Layer 4 of a small transformer language model trained on English Wikipedia (12 layers, counted from 0, width 64).
A neuron's activation on a vector x is SiLU(gate . x) times (in . x), where the dot is the dot product.

Input weights of the MLP neurons that the questions are about. A number n stands for (n - 500) times 0.0023.
n2 gate: 539,651,336,512,576,484,613,389,518,678,387,433,563,403,401,497,557,522,574,540,400,499,515,764,488,452,493,507,446,613,623,467,484,522,595,526,607,488,446,527,503,579,627,682,481,461,484,595,364,544,459,465,465,457,430,646,390,448,492,443,622,458,463,507
n15 gate: 391,591,578,666,579,464,383,456,622,521,434,614,631,624,583,272,457,348,510,514,266,696,530,425,593,758,698,383,429,419,468,547,730,234,316,648,449,692,373,570,643,472,569,457,486,517,547,612,515,408,514,300,521,340,548,343,775,353,688,454,471,334,601,436
n26 gate: 240,577,489,498,495,611,706,671,563,559,580,563,351,635,467,667,421,294,555,382,578,457,764,555,448,640,285,601,682,450,450,431,773,579,377,563,410,577,340,537,309,540,510,282,723,635,526,559,430,705,436,395,324,435,405,660,344,389,609,600,594,464,558,563
n28 gate: 397,614,507,567,384,609,398,667,615,381,696,498,517,705,468,594,397,541,627,479,566,294,646,184,528,486,667,860,210,354,639,643,401,380,466,486,590,673,660,601,422,665,407,363,318,327,469,502,349,637,414,368,751,639,667,559,469,464,530,809,392,733,518,341
n32 gate: 669,482,677,332,546,551,512,568,414,766,554,544,394,642,545,486,523,674,698,518,432,348,335,793,549,412,388,397,548,514,589,584,569,474,412,551,472,469,532,558,131,550,574,260,515,605,522,565,385,601,597,358,682,446,388,535,442,547,497,399,714,621,648,661
n33 gate: 553,566,350,702,447,385,804,468,554,748,457,385,487,523,289,505,476,574,545,373,752,461,521,469,726,490,569,592,211,474,431,483,443,477,522,629,725,502,372,518,480,490,361,458,729,533,328,588,557,352,658,411,614,624,607,473,166,370,579,237,481,512,590,595
n34 gate: 623,295,651,487,298,636,496,616,455,535,392,532,490,309,373,536,504,496,413,420,720,577,570,248,595,114,388,451,449,322,286,609,417,507,484,354,509,453,519,529,289,530,359,431,327,493,484,172,269,514,268,207,658,763,576,409,455,378,724,440,619,544,703,311
n37 gate: 277,703,425,564,616,539,583,462,674,693,552,513,616,593,582,620,433,685,379,655,339,668,261,474,580,625,666,647,485,381,515,420,402,381,451,472,641,401,393,431,310,459,511,402,694,452,473,394,481,380,286,779,382,368,808,640,534,354,681,605,487,541,717,569
n39 gate: 373,500,224,739,568,710,518,476,285,400,591,626,607,501,430,312,569,369,699,498,534,497,437,310,588,652,629,624,377,628,456,136,639,550,337,441,713,375,274,628,414,594,404,443,614,657,531,585,624,443,552,728,509,327,667,531,498,461,504,326,330,453,470,472
n41 gate: 684,369,593,505,575,435,551,471,523,390,535,448,530,425,537,641,371,482,339,567,508,519,510,629,489,535,386,363,234,729,356,484,611,786,501,539,426,436,492,665,377,733,454,314,411,515,717,575,552,258,498,691,407,366,478,526,545,346,785,291,548,528,320,700
n42 gate: 537,651,281,635,570,519,361,448,491,470,342,487,801,687,490,545,385,390,416,434,512,372,523,223,457,542,772,424,335,669,432,331,739,602,529,491,329,355,478,626,260,550,520,358,525,166,436,431,615,314,510,531,452,780,627,618,656,292,466,757,651,514,614,468
n44 gate: 514,794,456,610,686,476,685,263,797,701,754,432,822,590,452,623,581,486,305,556,440,514,439,469,518,405,535,486,591,579,433,355,455,385,382,404,539,598,375,290,201,540,590,447,539,460,395,586,502,387,444,506,371,611,537,587,705,259,384,667,489,772,717,617
n49 gate: 546,637,656,582,433,662,577,536,641,473,282,464,522,647,325,267,325,447,711,451,376,586,788,501,232,536,520,679,590,663,530,521,676,395,479,362,615,627,441,482,335,695,258,321,355,202,444,712,348,493,443,533,532,172,469,426,393,494,425,404,526,519,607,477
n56 gate: 449,383,488,591,440,611,533,718,610,532,395,651,295,399,428,405,625,400,432,839,701,404,640,433,312,496,445,523,529,410,388,680,488,471,490,668,506,272,636,532,468,420,450,259,306,467,568,398,406,472,372,242,727,484,661,657,577,315,544,635,744,416,424,499
n59 gate: 654,305,502,511,533,456,303,633,834,545,472,713,225,605,106,307,403,463,502,424,514,701,514,429,810,535,565,645,252,407,513,386,517,565,691,454,476,816,519,516,668,450,332,640,402,545,790,553,365,422,656,573,431,569,538,464,554,351,551,690,513,702,567,568
n76 gate: 506,631,280,661,601,727,345,660,610,364,511,403,428,295,467,129,513,386,454,495,605,281,603,522,617,325,527,787,381,525,679,544,440,367,393,568,334,631,684,599,706,640,436,515,590,350,338,417,497,423,526,397,355,372,337,666,397,303,550,267,635,352,517,434
n77 gate: 210,541,501,468,362,484,304,410,465,740,470,467,476,375,691,408,568,410,582,490,244,726,352,381,418,503,486,331,389,468,298,352,440,481,514,390,458,747,347,391,351,343,366,584,251,491,483,513,470,460,557,386,493,474,332,407,401,671,737,424,490,326,614,514
n87 gate: 487,540,663,375,445,574,368,589,383,306,455,516,723,204,583,509,584,674,453,590,599,347,363,297,558,679,758,679,419,432,336,742,530,455,536,504,332,417,399,357,816,611,537,456,334,563,403,530,720,597,659,743,472,526,641,552,553,482,702,420,477,611,391,642
n89 gate: 557,425,190,639,475,276,467,448,514,596,595,476,386,668,320,309,538,443,274,367,530,486,413,474,567,620,843,563,506,669,509,625,506,425,581,509,416,486,604,580,682,477,530,369,182,504,546,294,621,687,337,444,477,620,309,369,248,433,541,523,433,329,553,606
n97 gate: 580,422,580,565,546,431,532,426,386,452,660,306,380,375,462,337,418,420,303,457,492,375,580,561,507,613,516,429,195,787,487,375,670,529,561,711,704,329,345,496,607,516,599,613,349,511,524,595,314,578,492,578,659,468,700,411,621,443,347,395,511,487,540,250
n103 gate: 261,480,530,586,349,450,560,546,469,549,667,527,575,304,569,398,743,431,315,616,356,550,612,457,503,482,493,612,249,372,395,417,431,379,325,545,353,520,603,475,770,306,281,648,397,402,673,523,507,351,375,546,503,455,634,458,448,726,757,669,772,325,439,173
n112 gate: 619,446,315,598,670,654,637,456,287,716,532,695,437,343,468,488,837,553,456,506,501,565,572,706,649,560,585,533,686,377,623,729,609,352,419,377,539,500,677,409,377,398,410,277,469,482,558,587,600,597,555,556,302,216,788,384,623,290,550,231,660,298,362,438
n123 gate: 433,424,566,331,371,704,328,485,447,306,412,182,601,580,376,474,487,652,371,482,512,315,283,647,476,495,640,342,436,647,371,514,296,529,370,494,355,368,610,460,410,360,554,354,561,454,439,540,511,219,591,488,434,339,648,498,362,563,498,588,676,451,705,511
n2 in: 314,495,513,463,520,481,562,507,539,472,361,449,740,434,576,486,548,478,586,347,340,354,537,425,511,476,248,341,757,632,569,372,458,459,443,435,530,527,596,702,378,607,377,527,581,645,394,630,592,293,457,487,490,464,486,466,512,489,466,476,235,452,664,632
n15 in: 441,519,393,573,475,268,641,456,415,524,519,326,556,611,370,302,309,378,295,400,367,491,534,717,529,708,320,518,428,594,765,684,440,392,560,620,440,559,555,517,567,576,538,335,377,407,473,442,294,591,261,475,477,629,727,684,577,593,382,353,510,558,558,462
n26 in: 469,166,655,573,498,708,292,350,609,555,494,253,459,520,567,313,442,462,527,629,401,642,374,401,521,286,245,638,408,596,573,366,477,673,495,311,658,621,264,423,373,563,533,445,632,202,706,451,541,593,420,591,606,470,708,502,399,558,502,431,467,633,180,554
n28 in: 455,533,665,555,531,477,651,468,481,710,546,307,581,220,616,591,389,230,523,401,471,576,511,467,682,576,320,697,484,369,594,618,602,374,688,389,473,533,599,377,217,382,687,496,573,446,463,333,562,684,669,442,455,474,733,496,692,675,633,559,588,527,594,473
n32 in: 375,567,647,686,415,512,595,554,283,532,487,570,580,508,623,360,438,680,616,496,467,511,598,297,365,416,505,489,458,448,383,520,769,516,513,487,242,401,589,536,665,354,588,307,383,595,645,558,475,272,482,413,745,478,381,429,271,556,493,297,433,469,410,429
n33 in: 452,425,688,653,442,646,681,277,316,284,224,403,510,617,681,486,701,465,219,324,395,820,397,546,513,424,379,625,461,448,544,254,432,366,416,546,392,273,603,569,552,389,427,569,448,661,551,691,584,612,581,470,650,491,617,371,563,322,569,384,608,442,527,449
n34 in: 324,502,622,467,327,473,709,302,469,385,385,566,313,182,534,496,469,281,492,285,411,563,653,91,469,516,443,417,552,513,657,549,427,577,418,433,617,749,360,474,372,357,418,614,330,513,397,444,375,503,524,136,479,431,691,546,343,309,422,498,434,580,650,267
n37 in: 373,401,513,610,567,460,670,366,874,690,582,431,753,367,483,513,533,441,586,500,542,520,611,529,576,470,367,464,421,245,717,368,601,565,361,194,296,505,666,563,465,525,551,529,463,291,628,363,599,239,683,456,701,451,501,529,522,633,455,338,558,538,410,466
n39 in: 360,564,102,583,477,555,471,309,378,473,449,457,652,573,584,297,719,682,445,497,600,474,355,600,529,385,443,337,590,757,470,644,522,625,657,686,578,716,481,585,633,540,637,488,708,692,503,750,322,432,448,565,584,590,511,453,280,503,546,134,568,421,488,679
n41 in: 405,388,351,425,411,537,443,527,344,875,369,630,356,579,669,308,463,467,488,310,322,518,570,434,572,404,425,417,473,394,488,329,343,387,501,428,567,364,432,532,339,582,535,522,604,508,349,382,576,447,412,811,704,600,489,653,377,541,360,399,295,623,331,332
n42 in: 543,432,398,571,559,477,607,558,430,500,348,668,786,584,448,313,423,353,170,496,411,479,424,329,464,554,562,359,522,445,543,498,478,589,650,446,562,214,641,638,156,637,564,518,774,299,494,548,677,413,581,453,334,763,498,617,483,326,489,597,506,452,593,425
n44 in: 25,713,326,435,577,226,325,590,447,423,499,471,561,311,466,531,403,671,248,625,423,557,445,376,684,475,204,541,777,230,663,570,496,459,494,376,556,716,511,302,567,486,838,404,245,641,429,363,446,485,618,439,657,216,303,442,441,816,678,442,410,607,394,758
n49 in: 561,655,673,748,585,668,499,450,491,342,445,655,724,297,410,630,623,588,515,587,410,460,733,212,241,542,555,664,479,537,561,666,696,324,505,421,641,726,600,568,352,674,527,450,456,527,520,548,477,554,294,193,472,446,301,413,555,664,706,636,380,481,447,633
n56 in: 602,411,355,695,606,445,505,374,536,496,523,420,892,542,379,460,322,450,495,409,428,787,522,458,386,567,612,439,471,650,331,611,440,417,421,581,560,311,397,356,416,521,483,424,397,395,795,451,456,456,633,574,416,459,680,422,577,371,533,324,380,407,616,536
n59 in: 431,243,487,520,416,453,365,222,574,149,318,415,685,296,280,459,698,467,453,616,580,688,496,462,522,482,611,428,280,832,648,370,560,507,469,435,553,496,539,507,624,465,436,497,642,446,738,369,645,405,499,506,538,154,678,364,479,539,394,553,471,319,443,792
n76 in: 441,609,562,713,639,405,410,213,428,711,538,620,467,654,432,534,341,496,414,643,569,534,689,494,652,276,169,422,542,480,61,439,563,386,656,363,805,302,433,645,369,442,668,286,646,315,398,265,618,447,642,435,342,410,474,615,420,412,704,429,444,298,522,288
n77 in: 285,598,559,615,290,703,470,455,261,486,460,590,545,490,506,397,474,585,623,555,345,588,380,707,188,529,479,436,515,385,433,490,591,258,513,454,246,502,648,535,591,336,181,514,517,487,560,463,485,431,737,504,549,115,365,568,417,427,809,474,650,374,501,430
n87 in: 643,520,382,543,663,228,438,489,573,341,575,677,779,412,432,637,583,708,552,512,530,584,427,303,580,839,493,546,411,547,218,597,498,468,353,442,368,119,441,597,391,675,506,394,445,617,598,494,464,402,447,670,398,426,497,436,691,539,533,403,437,373,436,802
n89 in: 864,683,436,596,417,434,372,556,480,648,474,465,169,543,534,361,304,619,330,608,537,458,699,342,591,663,671,481,818,380,564,471,412,474,840,499,617,548,382,513,521,403,326,492,373,737,476,244,355,544,492,556,301,525,399,461,345,663,316,776,510,611,580,436
n97 in: 544,342,685,577,338,469,592,440,299,578,466,623,588,469,519,142,567,485,584,499,754,380,553,675,796,661,526,331,340,384,349,196,444,370,436,686,566,262,545,608,628,494,655,465,385,570,577,317,611,467,293,659,540,543,425,361,478,298,454,519,557,648,218,451
n103 in: 484,475,887,638,602,355,464,658,333,716,692,573,378,399,255,462,510,381,448,382,761,360,721,580,582,579,370,540,325,206,166,645,484,260,430,585,648,351,730,563,512,405,623,690,439,480,859,517,408,469,738,543,608,555,625,540,454,383,551,501,559,688,433,404
n112 in: 526,705,486,519,588,452,345,527,229,498,815,351,439,452,516,515,375,410,680,424,514,435,438,622,496,487,538,307,369,630,482,420,213,509,481,682,656,712,612,315,780,442,458,303,594,547,594,529,379,529,366,544,574,414,389,753,599,396,495,350,511,481,472,423
n123 in: 434,362,572,395,498,632,598,505,521,251,663,505,401,454,572,568,581,687,395,698,359,500,302,233,494,723,371,514,683,558,409,484,446,651,543,440,372,438,626,334,322,503,785,424,317,464,625,519,452,131,646,433,366,638,605,754,549,649,483,337,703,631,526,508

Each question shows a token from some text and the vector x that enters the MLP there. A number n stands for (n - 500) times 0.024.

"ages": 354,382,589,526,596,208,460,580,536,576,388,369,274,353,451,553,529,485,703,498,344,638,356,363,603,454,377,391,573,673,623,537,614,258,538,702,445,369,627,555,495,642,572,626,617,465,474,334,551,431,592,427,508,520,377,385,494,474,389,415,558,452,452,614
Which neuron lights up most? n2

" J": 276,495,588,533,443,689,550,255,547,642,349,348,481,331,295,863,480,522,592,754,606,538,366,435,552,404,376,500,453,499,587,645,426,255,591,597,502,472,366,519,534,484,462,498,679,495,535,465,568,498,503,302,373,612,300,376,765,576,454,372,222,786,638,438
The two highest activations, in order: n44, n34

"ings": 293,412,489,546,505,413,573,578,479,584,378,390,340,457,355,533,536,492,660,548,409,441,390,497,630,610,375,246,648,522,748,652,503,315,600,584,447,390,684,450,508,717,599,493,581,538,778,366,474,467,475,516,482,613,491,569,635,426,362,439,596,505,383,500
Which neuron lights up most? n112

"ower": 417,537,659,417,516,319,649,498,341,531,307,403,436,438,363,535,619,358,628,594,406,433,395,392,487,629,301,330,554,568,717,569,573,300,501,589,494,445,539,508,509,660,692,509,535,448,645,412,486,501,664,560,507,500,374,337,622,503,427,370,488,530,546,531
Which neuron lights up most? n15

".": 252,354,433,505,463,426,565,283,507,429,464,491,352,472,460,639,578,496,680,633,488,542,471,374,555,459,520,539,568,595,592,482,461,427,744,497,533,186,727,493,603,538,609,261,662,662,547,557,176,494,378,530,436,704,366,437,450,582,731,563,490,618,541,454
Which neuron fires most, and how strongly? n89, at about 5.2

" century": 280,557,675,518,427,434,533,444,568,512,127,392,381,487,485,507,467,493,801,624,457,702,432,472,514,630,432,390,592,379,636,654,581,225,607,638,574,467,532,440,515,656,702,421,721,463,627,292,304,723,321,500,490,646,437,475,584,528,560,425,506,524,380,606
Which neuron lights up most? n15

" (": 414,460,444,488,411,594,331,384,522,456,378,312,494,522,562,428,639,540,735,631,719,498,435,482,438,559,459,250,512,602,761,516,479,371,673,641,475,139,397,373,523,458,690,359,803,466,714,490,257,538,488,395,419,697,158,448,527,559,669,397,286,608,729,462
Which three neurons fire most, strongest first? n32, n123, n2

" |": 459,488,320,472,500,568,323,402,543,434,278,264,401,613,447,491,586,614,518,615,462,127,557,289,442,628,472,319,645,667,552,528,528,413,437,504,413,179,576,489,457,514,446,491,518,577,520,509,407,604,327,424,405,706,347,505,580,500,560,613,394,628,474,368
Which three neurons fire most, strongest first? n42, n89, n123

" pr": 227,495,500,463,551,546,425,313,703,657,362,386,390,395,449,668,463,358,625,666,416,459,543,337,648,553,375,599,474,610,531,633,435,228,762,709,423,562,368,477,671,562,465,339,686,386,487,479,539,718,634,346,239,484,582,385,698,481,552,480,308,823,381,419
Which neuron lights up most? n28

"ro": 568,452,588,350,711,563,390,484,384,489,456,403,263,619,541,565,503,437,508,658,398,469,535,198,473,519,248,616,484,553,516,497,441,498,611,602,469,355,528,414,600,568,488,395,607,399,488,294,483,656,673,386,187,488,507,252,624,437,362,439,425,576,405,595
Which neuron fires most, and how strongly? n76, at about 14

" led": 231,460,445,419,558,628,585,431,591,515,252,421,274,240,402,523,402,442,681,631,373,641,459,520,501,654,380,361,581,480,684,498,297,219,639,507,352,317,422,350,584,574,524,545,451,350,602,423,426,523,620,651,685,533,446,450,745,505,400,456,202,623,472,688
Which neuron fires most, and how strongly? n37, at about 28

" of": 312,474,651,411,511,556,635,598,587,534,518,406,412,459,400,765,515,396,608,681,449,366,367,389,564,686,593,365,488,550,683,444,412,384,654,553,393,345,326,510,524,627,468,446,583,417,660,512,323,574,473,609,405,646,297,551,546,580,567,558,442,445,433,316
Which neuron lights up most? n28

" G": 439,506,561,469,447,795,519,326,457,564,408,432,462,420,464,756,406,435,610,736,759,357,290,238,576,416,332,308,528,292,716,698,430,502,494,648,520,368,549,539,490,639,484,466,797,397,690,300,433,527,524,383,542,638,292,519,731,422,539,562,338,697,588,506
Which three neurons fire most, strongest first? n28, n34, n42

" bec": 251,441,500,500,490,595,588,404,633,384,245,399,310,316,387,572,504,415,684,648,539,627,281,444,508,650,343,408,544,569,568,500,435,146,518,516,471,436,634,367,747,447,374,418,772,358,589,531,484,679,566,427,256,527,420,431,656,626,458,601,233,526,596,499
Which neuron fires most, and how strongly? n59, at about 39

" B": 396,468,502,447,377,650,623,186,495,537,349,501,324,551,513,699,600,550,603,729,635,494,204,321,588,349,476,342,499,363,631,559,336,398,577,501,395,369,320,476,469,733,536,480,666,435,494,381,591,536,574,288,389,639,415,462,601,544,495,309,333,788,703,441
Which neuron lights up most? n34

" and": 277,523,486,579,394,504,569,330,606,406,430,366,245,370,470,537,574,479,507,704,594,305,349,508,401,662,476,477,509,458,634,529,414,399,615,632,552,347,572,379,557,741,631,425,575,394,592,322,347,557,319,575,306,533,247,633,642,456,645,434,454,497,421,307
Which neuron lights up most? n76

"|": 474,468,350,393,524,449,230,393,446,453,449,300,561,529,450,646,812,528,633,778,460,324,556,299,466,760,558,513,773,547,662,328,393,295,566,510,623,286,474,488,517,627,601,438,650,438,441,569,341,476,529,542,459,533,371,427,631,621,535,354,224,755,618,372
Which neuron lights up most? n44

"one": 301,397,645,532,567,217,677,543,401,543,316,390,304,495,566,445,645,492,689,537,450,589,203,396,546,540,392,301,532,514,619,534,537,361,436,622,519,498,550,474,497,681,561,450,567,473,413,339,553,572,588,428,295,548,438,336,572,507,448,501,579,433,484,621
Which neuron lights up most? n15

"39": 374,438,654,506,675,391,491,488,452,521,338,441,474,692,427,519,423,382,647,683,465,561,557,124,400,561,404,505,551,423,601,550,612,374,487,452,497,553,375,444,573,656,411,523,521,305,446,646,442,519,301,327,434,413,413,308,530,488,490,322,488,612,461,459
Which neuron fires most, and how strongly? n49, at about 340

" but": 283,550,483,638,502,562,651,293,526,353,483,324,290,441,447,503,542,273,576,681,586,462,315,655,511,629,517,465,583,409,538,587,395,303,650,646,500,395,636,543,682,779,535,469,649,422,618,369,337,538,415,495,337,537,222,599,677,461,635,550,454,684,503,425
Which neuron lights up most? n76

" in": 496,400,444,312,571,478,665,474,547,547,443,188,357,505,526,622,607,463,696,773,540,552,532,405,519,683,478,486,536,378,571,392,261,364,783,722,384,261,318,353,519,615,460,435,682,357,765,500,338,531,461,493,448,579,360,616,573,442,612,407,420,382,403,351
Which neuron lights up most? n56

" |\n": 245,227,460,587,539,434,490,252,410,447,505,389,618,343,290,646,463,593,549,711,318,498,644,404,360,775,552,325,606,449,473,458,312,444,765,496,528,342,437,481,522,429,329,408,697,345,472,417,308,610,415,528,289,460,431,371,600,512,604,105,329,683,605,415
Which neuron fires most, and how strongly? n77, at about 51

" f": 358,388,754,519,503,508,650,248,442,575,268,561,325,512,530,644,554,422,681,858,494,357,406,391,682,587,449,442,448,474,459,797,308,470,615,789,473,290,361,512,571,594,531,572,651,328,515,393,549,548,632,259,394,527,398,288,641,488,612,464,318,784,519,627
Which neuron lights up most? n87

"arm": 317,458,629,413,483,401,527,447,260,551,377,404,289,456,519,463,542,419,641,659,432,660,460,483,471,459,299,351,500,673,579,582,611,418,430,564,508,392,466,474,468,649,619,624,499,433,387,276,563,634,622,406,417,542,551,304,537,376,479,361,474,632,559,647
Which neuron fires most, and how strongly? n34, at about 31

"age": 430,509,564,473,572,389,433,534,240,493,347,459,417,372,543,519,433,462,640,575,420,453,397,309,622,562,276,311,417,584,713,566,654,418,538,649,514,380,669,399,486,668,548,792,614,443,539,344,540,573,565,434,625,616,316,364,599,525,403,551,644,535,384,491
Which neuron lights up most? n97

"ra": 406,410,649,319,640,446,486,428,421,535,427,474,289,538,437,659,410,416,434,681,387,638,477,288,544,519,274,527,458,624,523,613,465,363,522,652,583,445,494,530,625,567,614,410,610,479,449,282,521,465,606,418,197,566,435,292,529,483,413,424,509,593,408,622
Which neuron lights up most? n26

"un": 493,550,577,345,523,653,590,483,281,422,338,377,377,563,458,551,570,581,632,676,416,352,348,336,350,407,90,368,503,483,448,526,510,517,514,484,523,490,602,353,615,619,553,567,652,338,673,304,540,594,578,570,348,550,407,275,492,465,279,576,408,750,402,499
The two highest activations, in order: n123, n32

" rem": 325,391,461,367,612,471,381,333,679,562,222,561,267,385,553,532,447,282,579,569,384,583,488,415,580,542,389,651,428,564,539,485,519,188,406,600,414,266,442,406,544,508,390,564,763,299,583,466,539,523,562,410,364,505,439,352,552,549,528,632,328,792,624,636
Which neuron lights up most? n59

"ograph": 325,507,688,487,488,475,499,481,391,694,400,491,324,546,563,527,514,476,731,598,457,500,488,385,576,766,345,426,583,593,696,567,564,450,533,610,430,371,531,491,472,469,583,404,618,478,635,66,660,704,417,640,405,607,620,457,607,351,548,494,415,598,493,541
Which neuron fires most, and how strongly? n26, at about 62

"rew": 469,576,588,504,611,450,581,504,348,467,410,382,228,378,349,552,467,476,645,607,407,478,508,343,598,524,389,320,383,619,551,622,470,357,567,557,474,484,604,443,612,687,604,547,450,432,693,320,612,459,482,400,345,598,388,267,612,496,380,478,443,538,531,605
Which neuron lights up most? n59

"urch": 380,635,543,378,675,312,611,462,441,519,296,385,276,442,533,545,468,452,558,620,441,656,411,302,513,489,299,239,579,489,610,515,531,373,415,598,490,388,608,391,574,632,623,433,532,312,555,283,494,539,629,505,385,644,441,193,539,435,409,443,424,464,389,678
Which neuron lights up most? n15

"ly": 380,409,483,524,662,380,502,339,557,609,504,251,394,347,475,520,533,309,671,616,510,241,375,475,607,634,379,443,435,540,736,591,331,371,611,471,438,416,686,501,559,742,498,409,746,423,705,409,386,524,489,474,381,520,403,477,605,500,349,568,479,534,502,539
Which neuron lights up most? n2

" to": 250,394,524,534,632,436,606,320,578,405,468,363,315,404,495,601,488,420,623,686,643,402,426,464,521,723,486,606,520,581,525,311,229,336,726,540,584,356,396,472,573,618,584,537,673,493,598,325,392,408,350,501,294,504,332,498,648,498,558,395,448,358,513,386
Which neuron fires most, and how strongly? n76, at about 51

"ation": 275,457,566,554,490,222,562,593,559,672,276,490,396,468,524,503,556,467,676,586,441,456,310,249,574,606,379,325,616,457,794,475,417,392,632,628,552,338,676,439,472,654,634,468,588,530,538,279,546,527,613,515,476,543,419,399,559,392,501,540,551,469,462,492
Which neuron lights up most? n37

"op": 308,411,596,369,467,629,486,454,331,654,413,510,382,569,644,459,566,445,536,489,347,499,432,416,449,578,324,399,374,487,714,594,523,391,449,621,466,292,626,469,424,602,664,426,541,457,663,206,550,484,627,607,401,445,469,477,567,316,431,545,394,696,426,520
Which three neurons fire most, strongest first? n41, n32, n37

"s": 330,358,515,410,542,464,429,525,457,599,519,302,333,498,357,612,529,468,719,714,387,496,404,397,547,525,418,412,545,531,714,582,340,390,620,509,430,373,614,579,496,573,434,424,604,580,498,374,497,492,531,506,424,626,451,586,531,508,388,570,427,357,508,483
Which neuron lights up most? n123

" M": 366,525,677,173,526,600,426,310,451,509,334,482,393,338,468,849,408,417,492,660,605,323,526,446,479,387,401,440,303,333,655,601,500,344,501,632,443,287,419,452,398,631,655,417,724,384,566,251,418,610,530,328,430,481,360,664,602,443,420,434,255,676,538,476
Which three neurons fire most, strongest first? n34, n28, n26

" II": 375,597,654,572,431,461,740,542,526,629,462,433,517,647,359,751,703,325,616,855,378,614,482,227,620,640,380,362,603,432,479,464,417,317,651,630,576,441,489,561,513,290,429,395,531,442,510,506,556,413,290,493,408,528,312,307,720,582,556,410,252,654,647,454
Which neuron lights up most? n44

"of": 349,442,477,357,483,299,745,557,458,659,375,383,350,449,548,410,627,574,663,721,457,571,383,462,542,466,406,211,585,465,711,585,517,410,426,539,477,406,607,338,505,702,495,514,455,390,684,360,668,578,433,510,428,456,440,406,425,393,343,505,522,650,514,504
Which neuron fires most, and how strongly? n2, at about 11

"ou": 394,501,568,391,516,338,632,645,496,547,429,418,344,565,581,621,560,504,495,409,409,450,388,346,537,559,359,309,622,242,738,687,400,389,420,604,613,400,815,417,717,498,573,574,594,377,721,338,523,616,448,477,306,529,362,291,615,406,473,728,500,666,432,443
Which three neurons fire most, strongest first? n103, n28, n89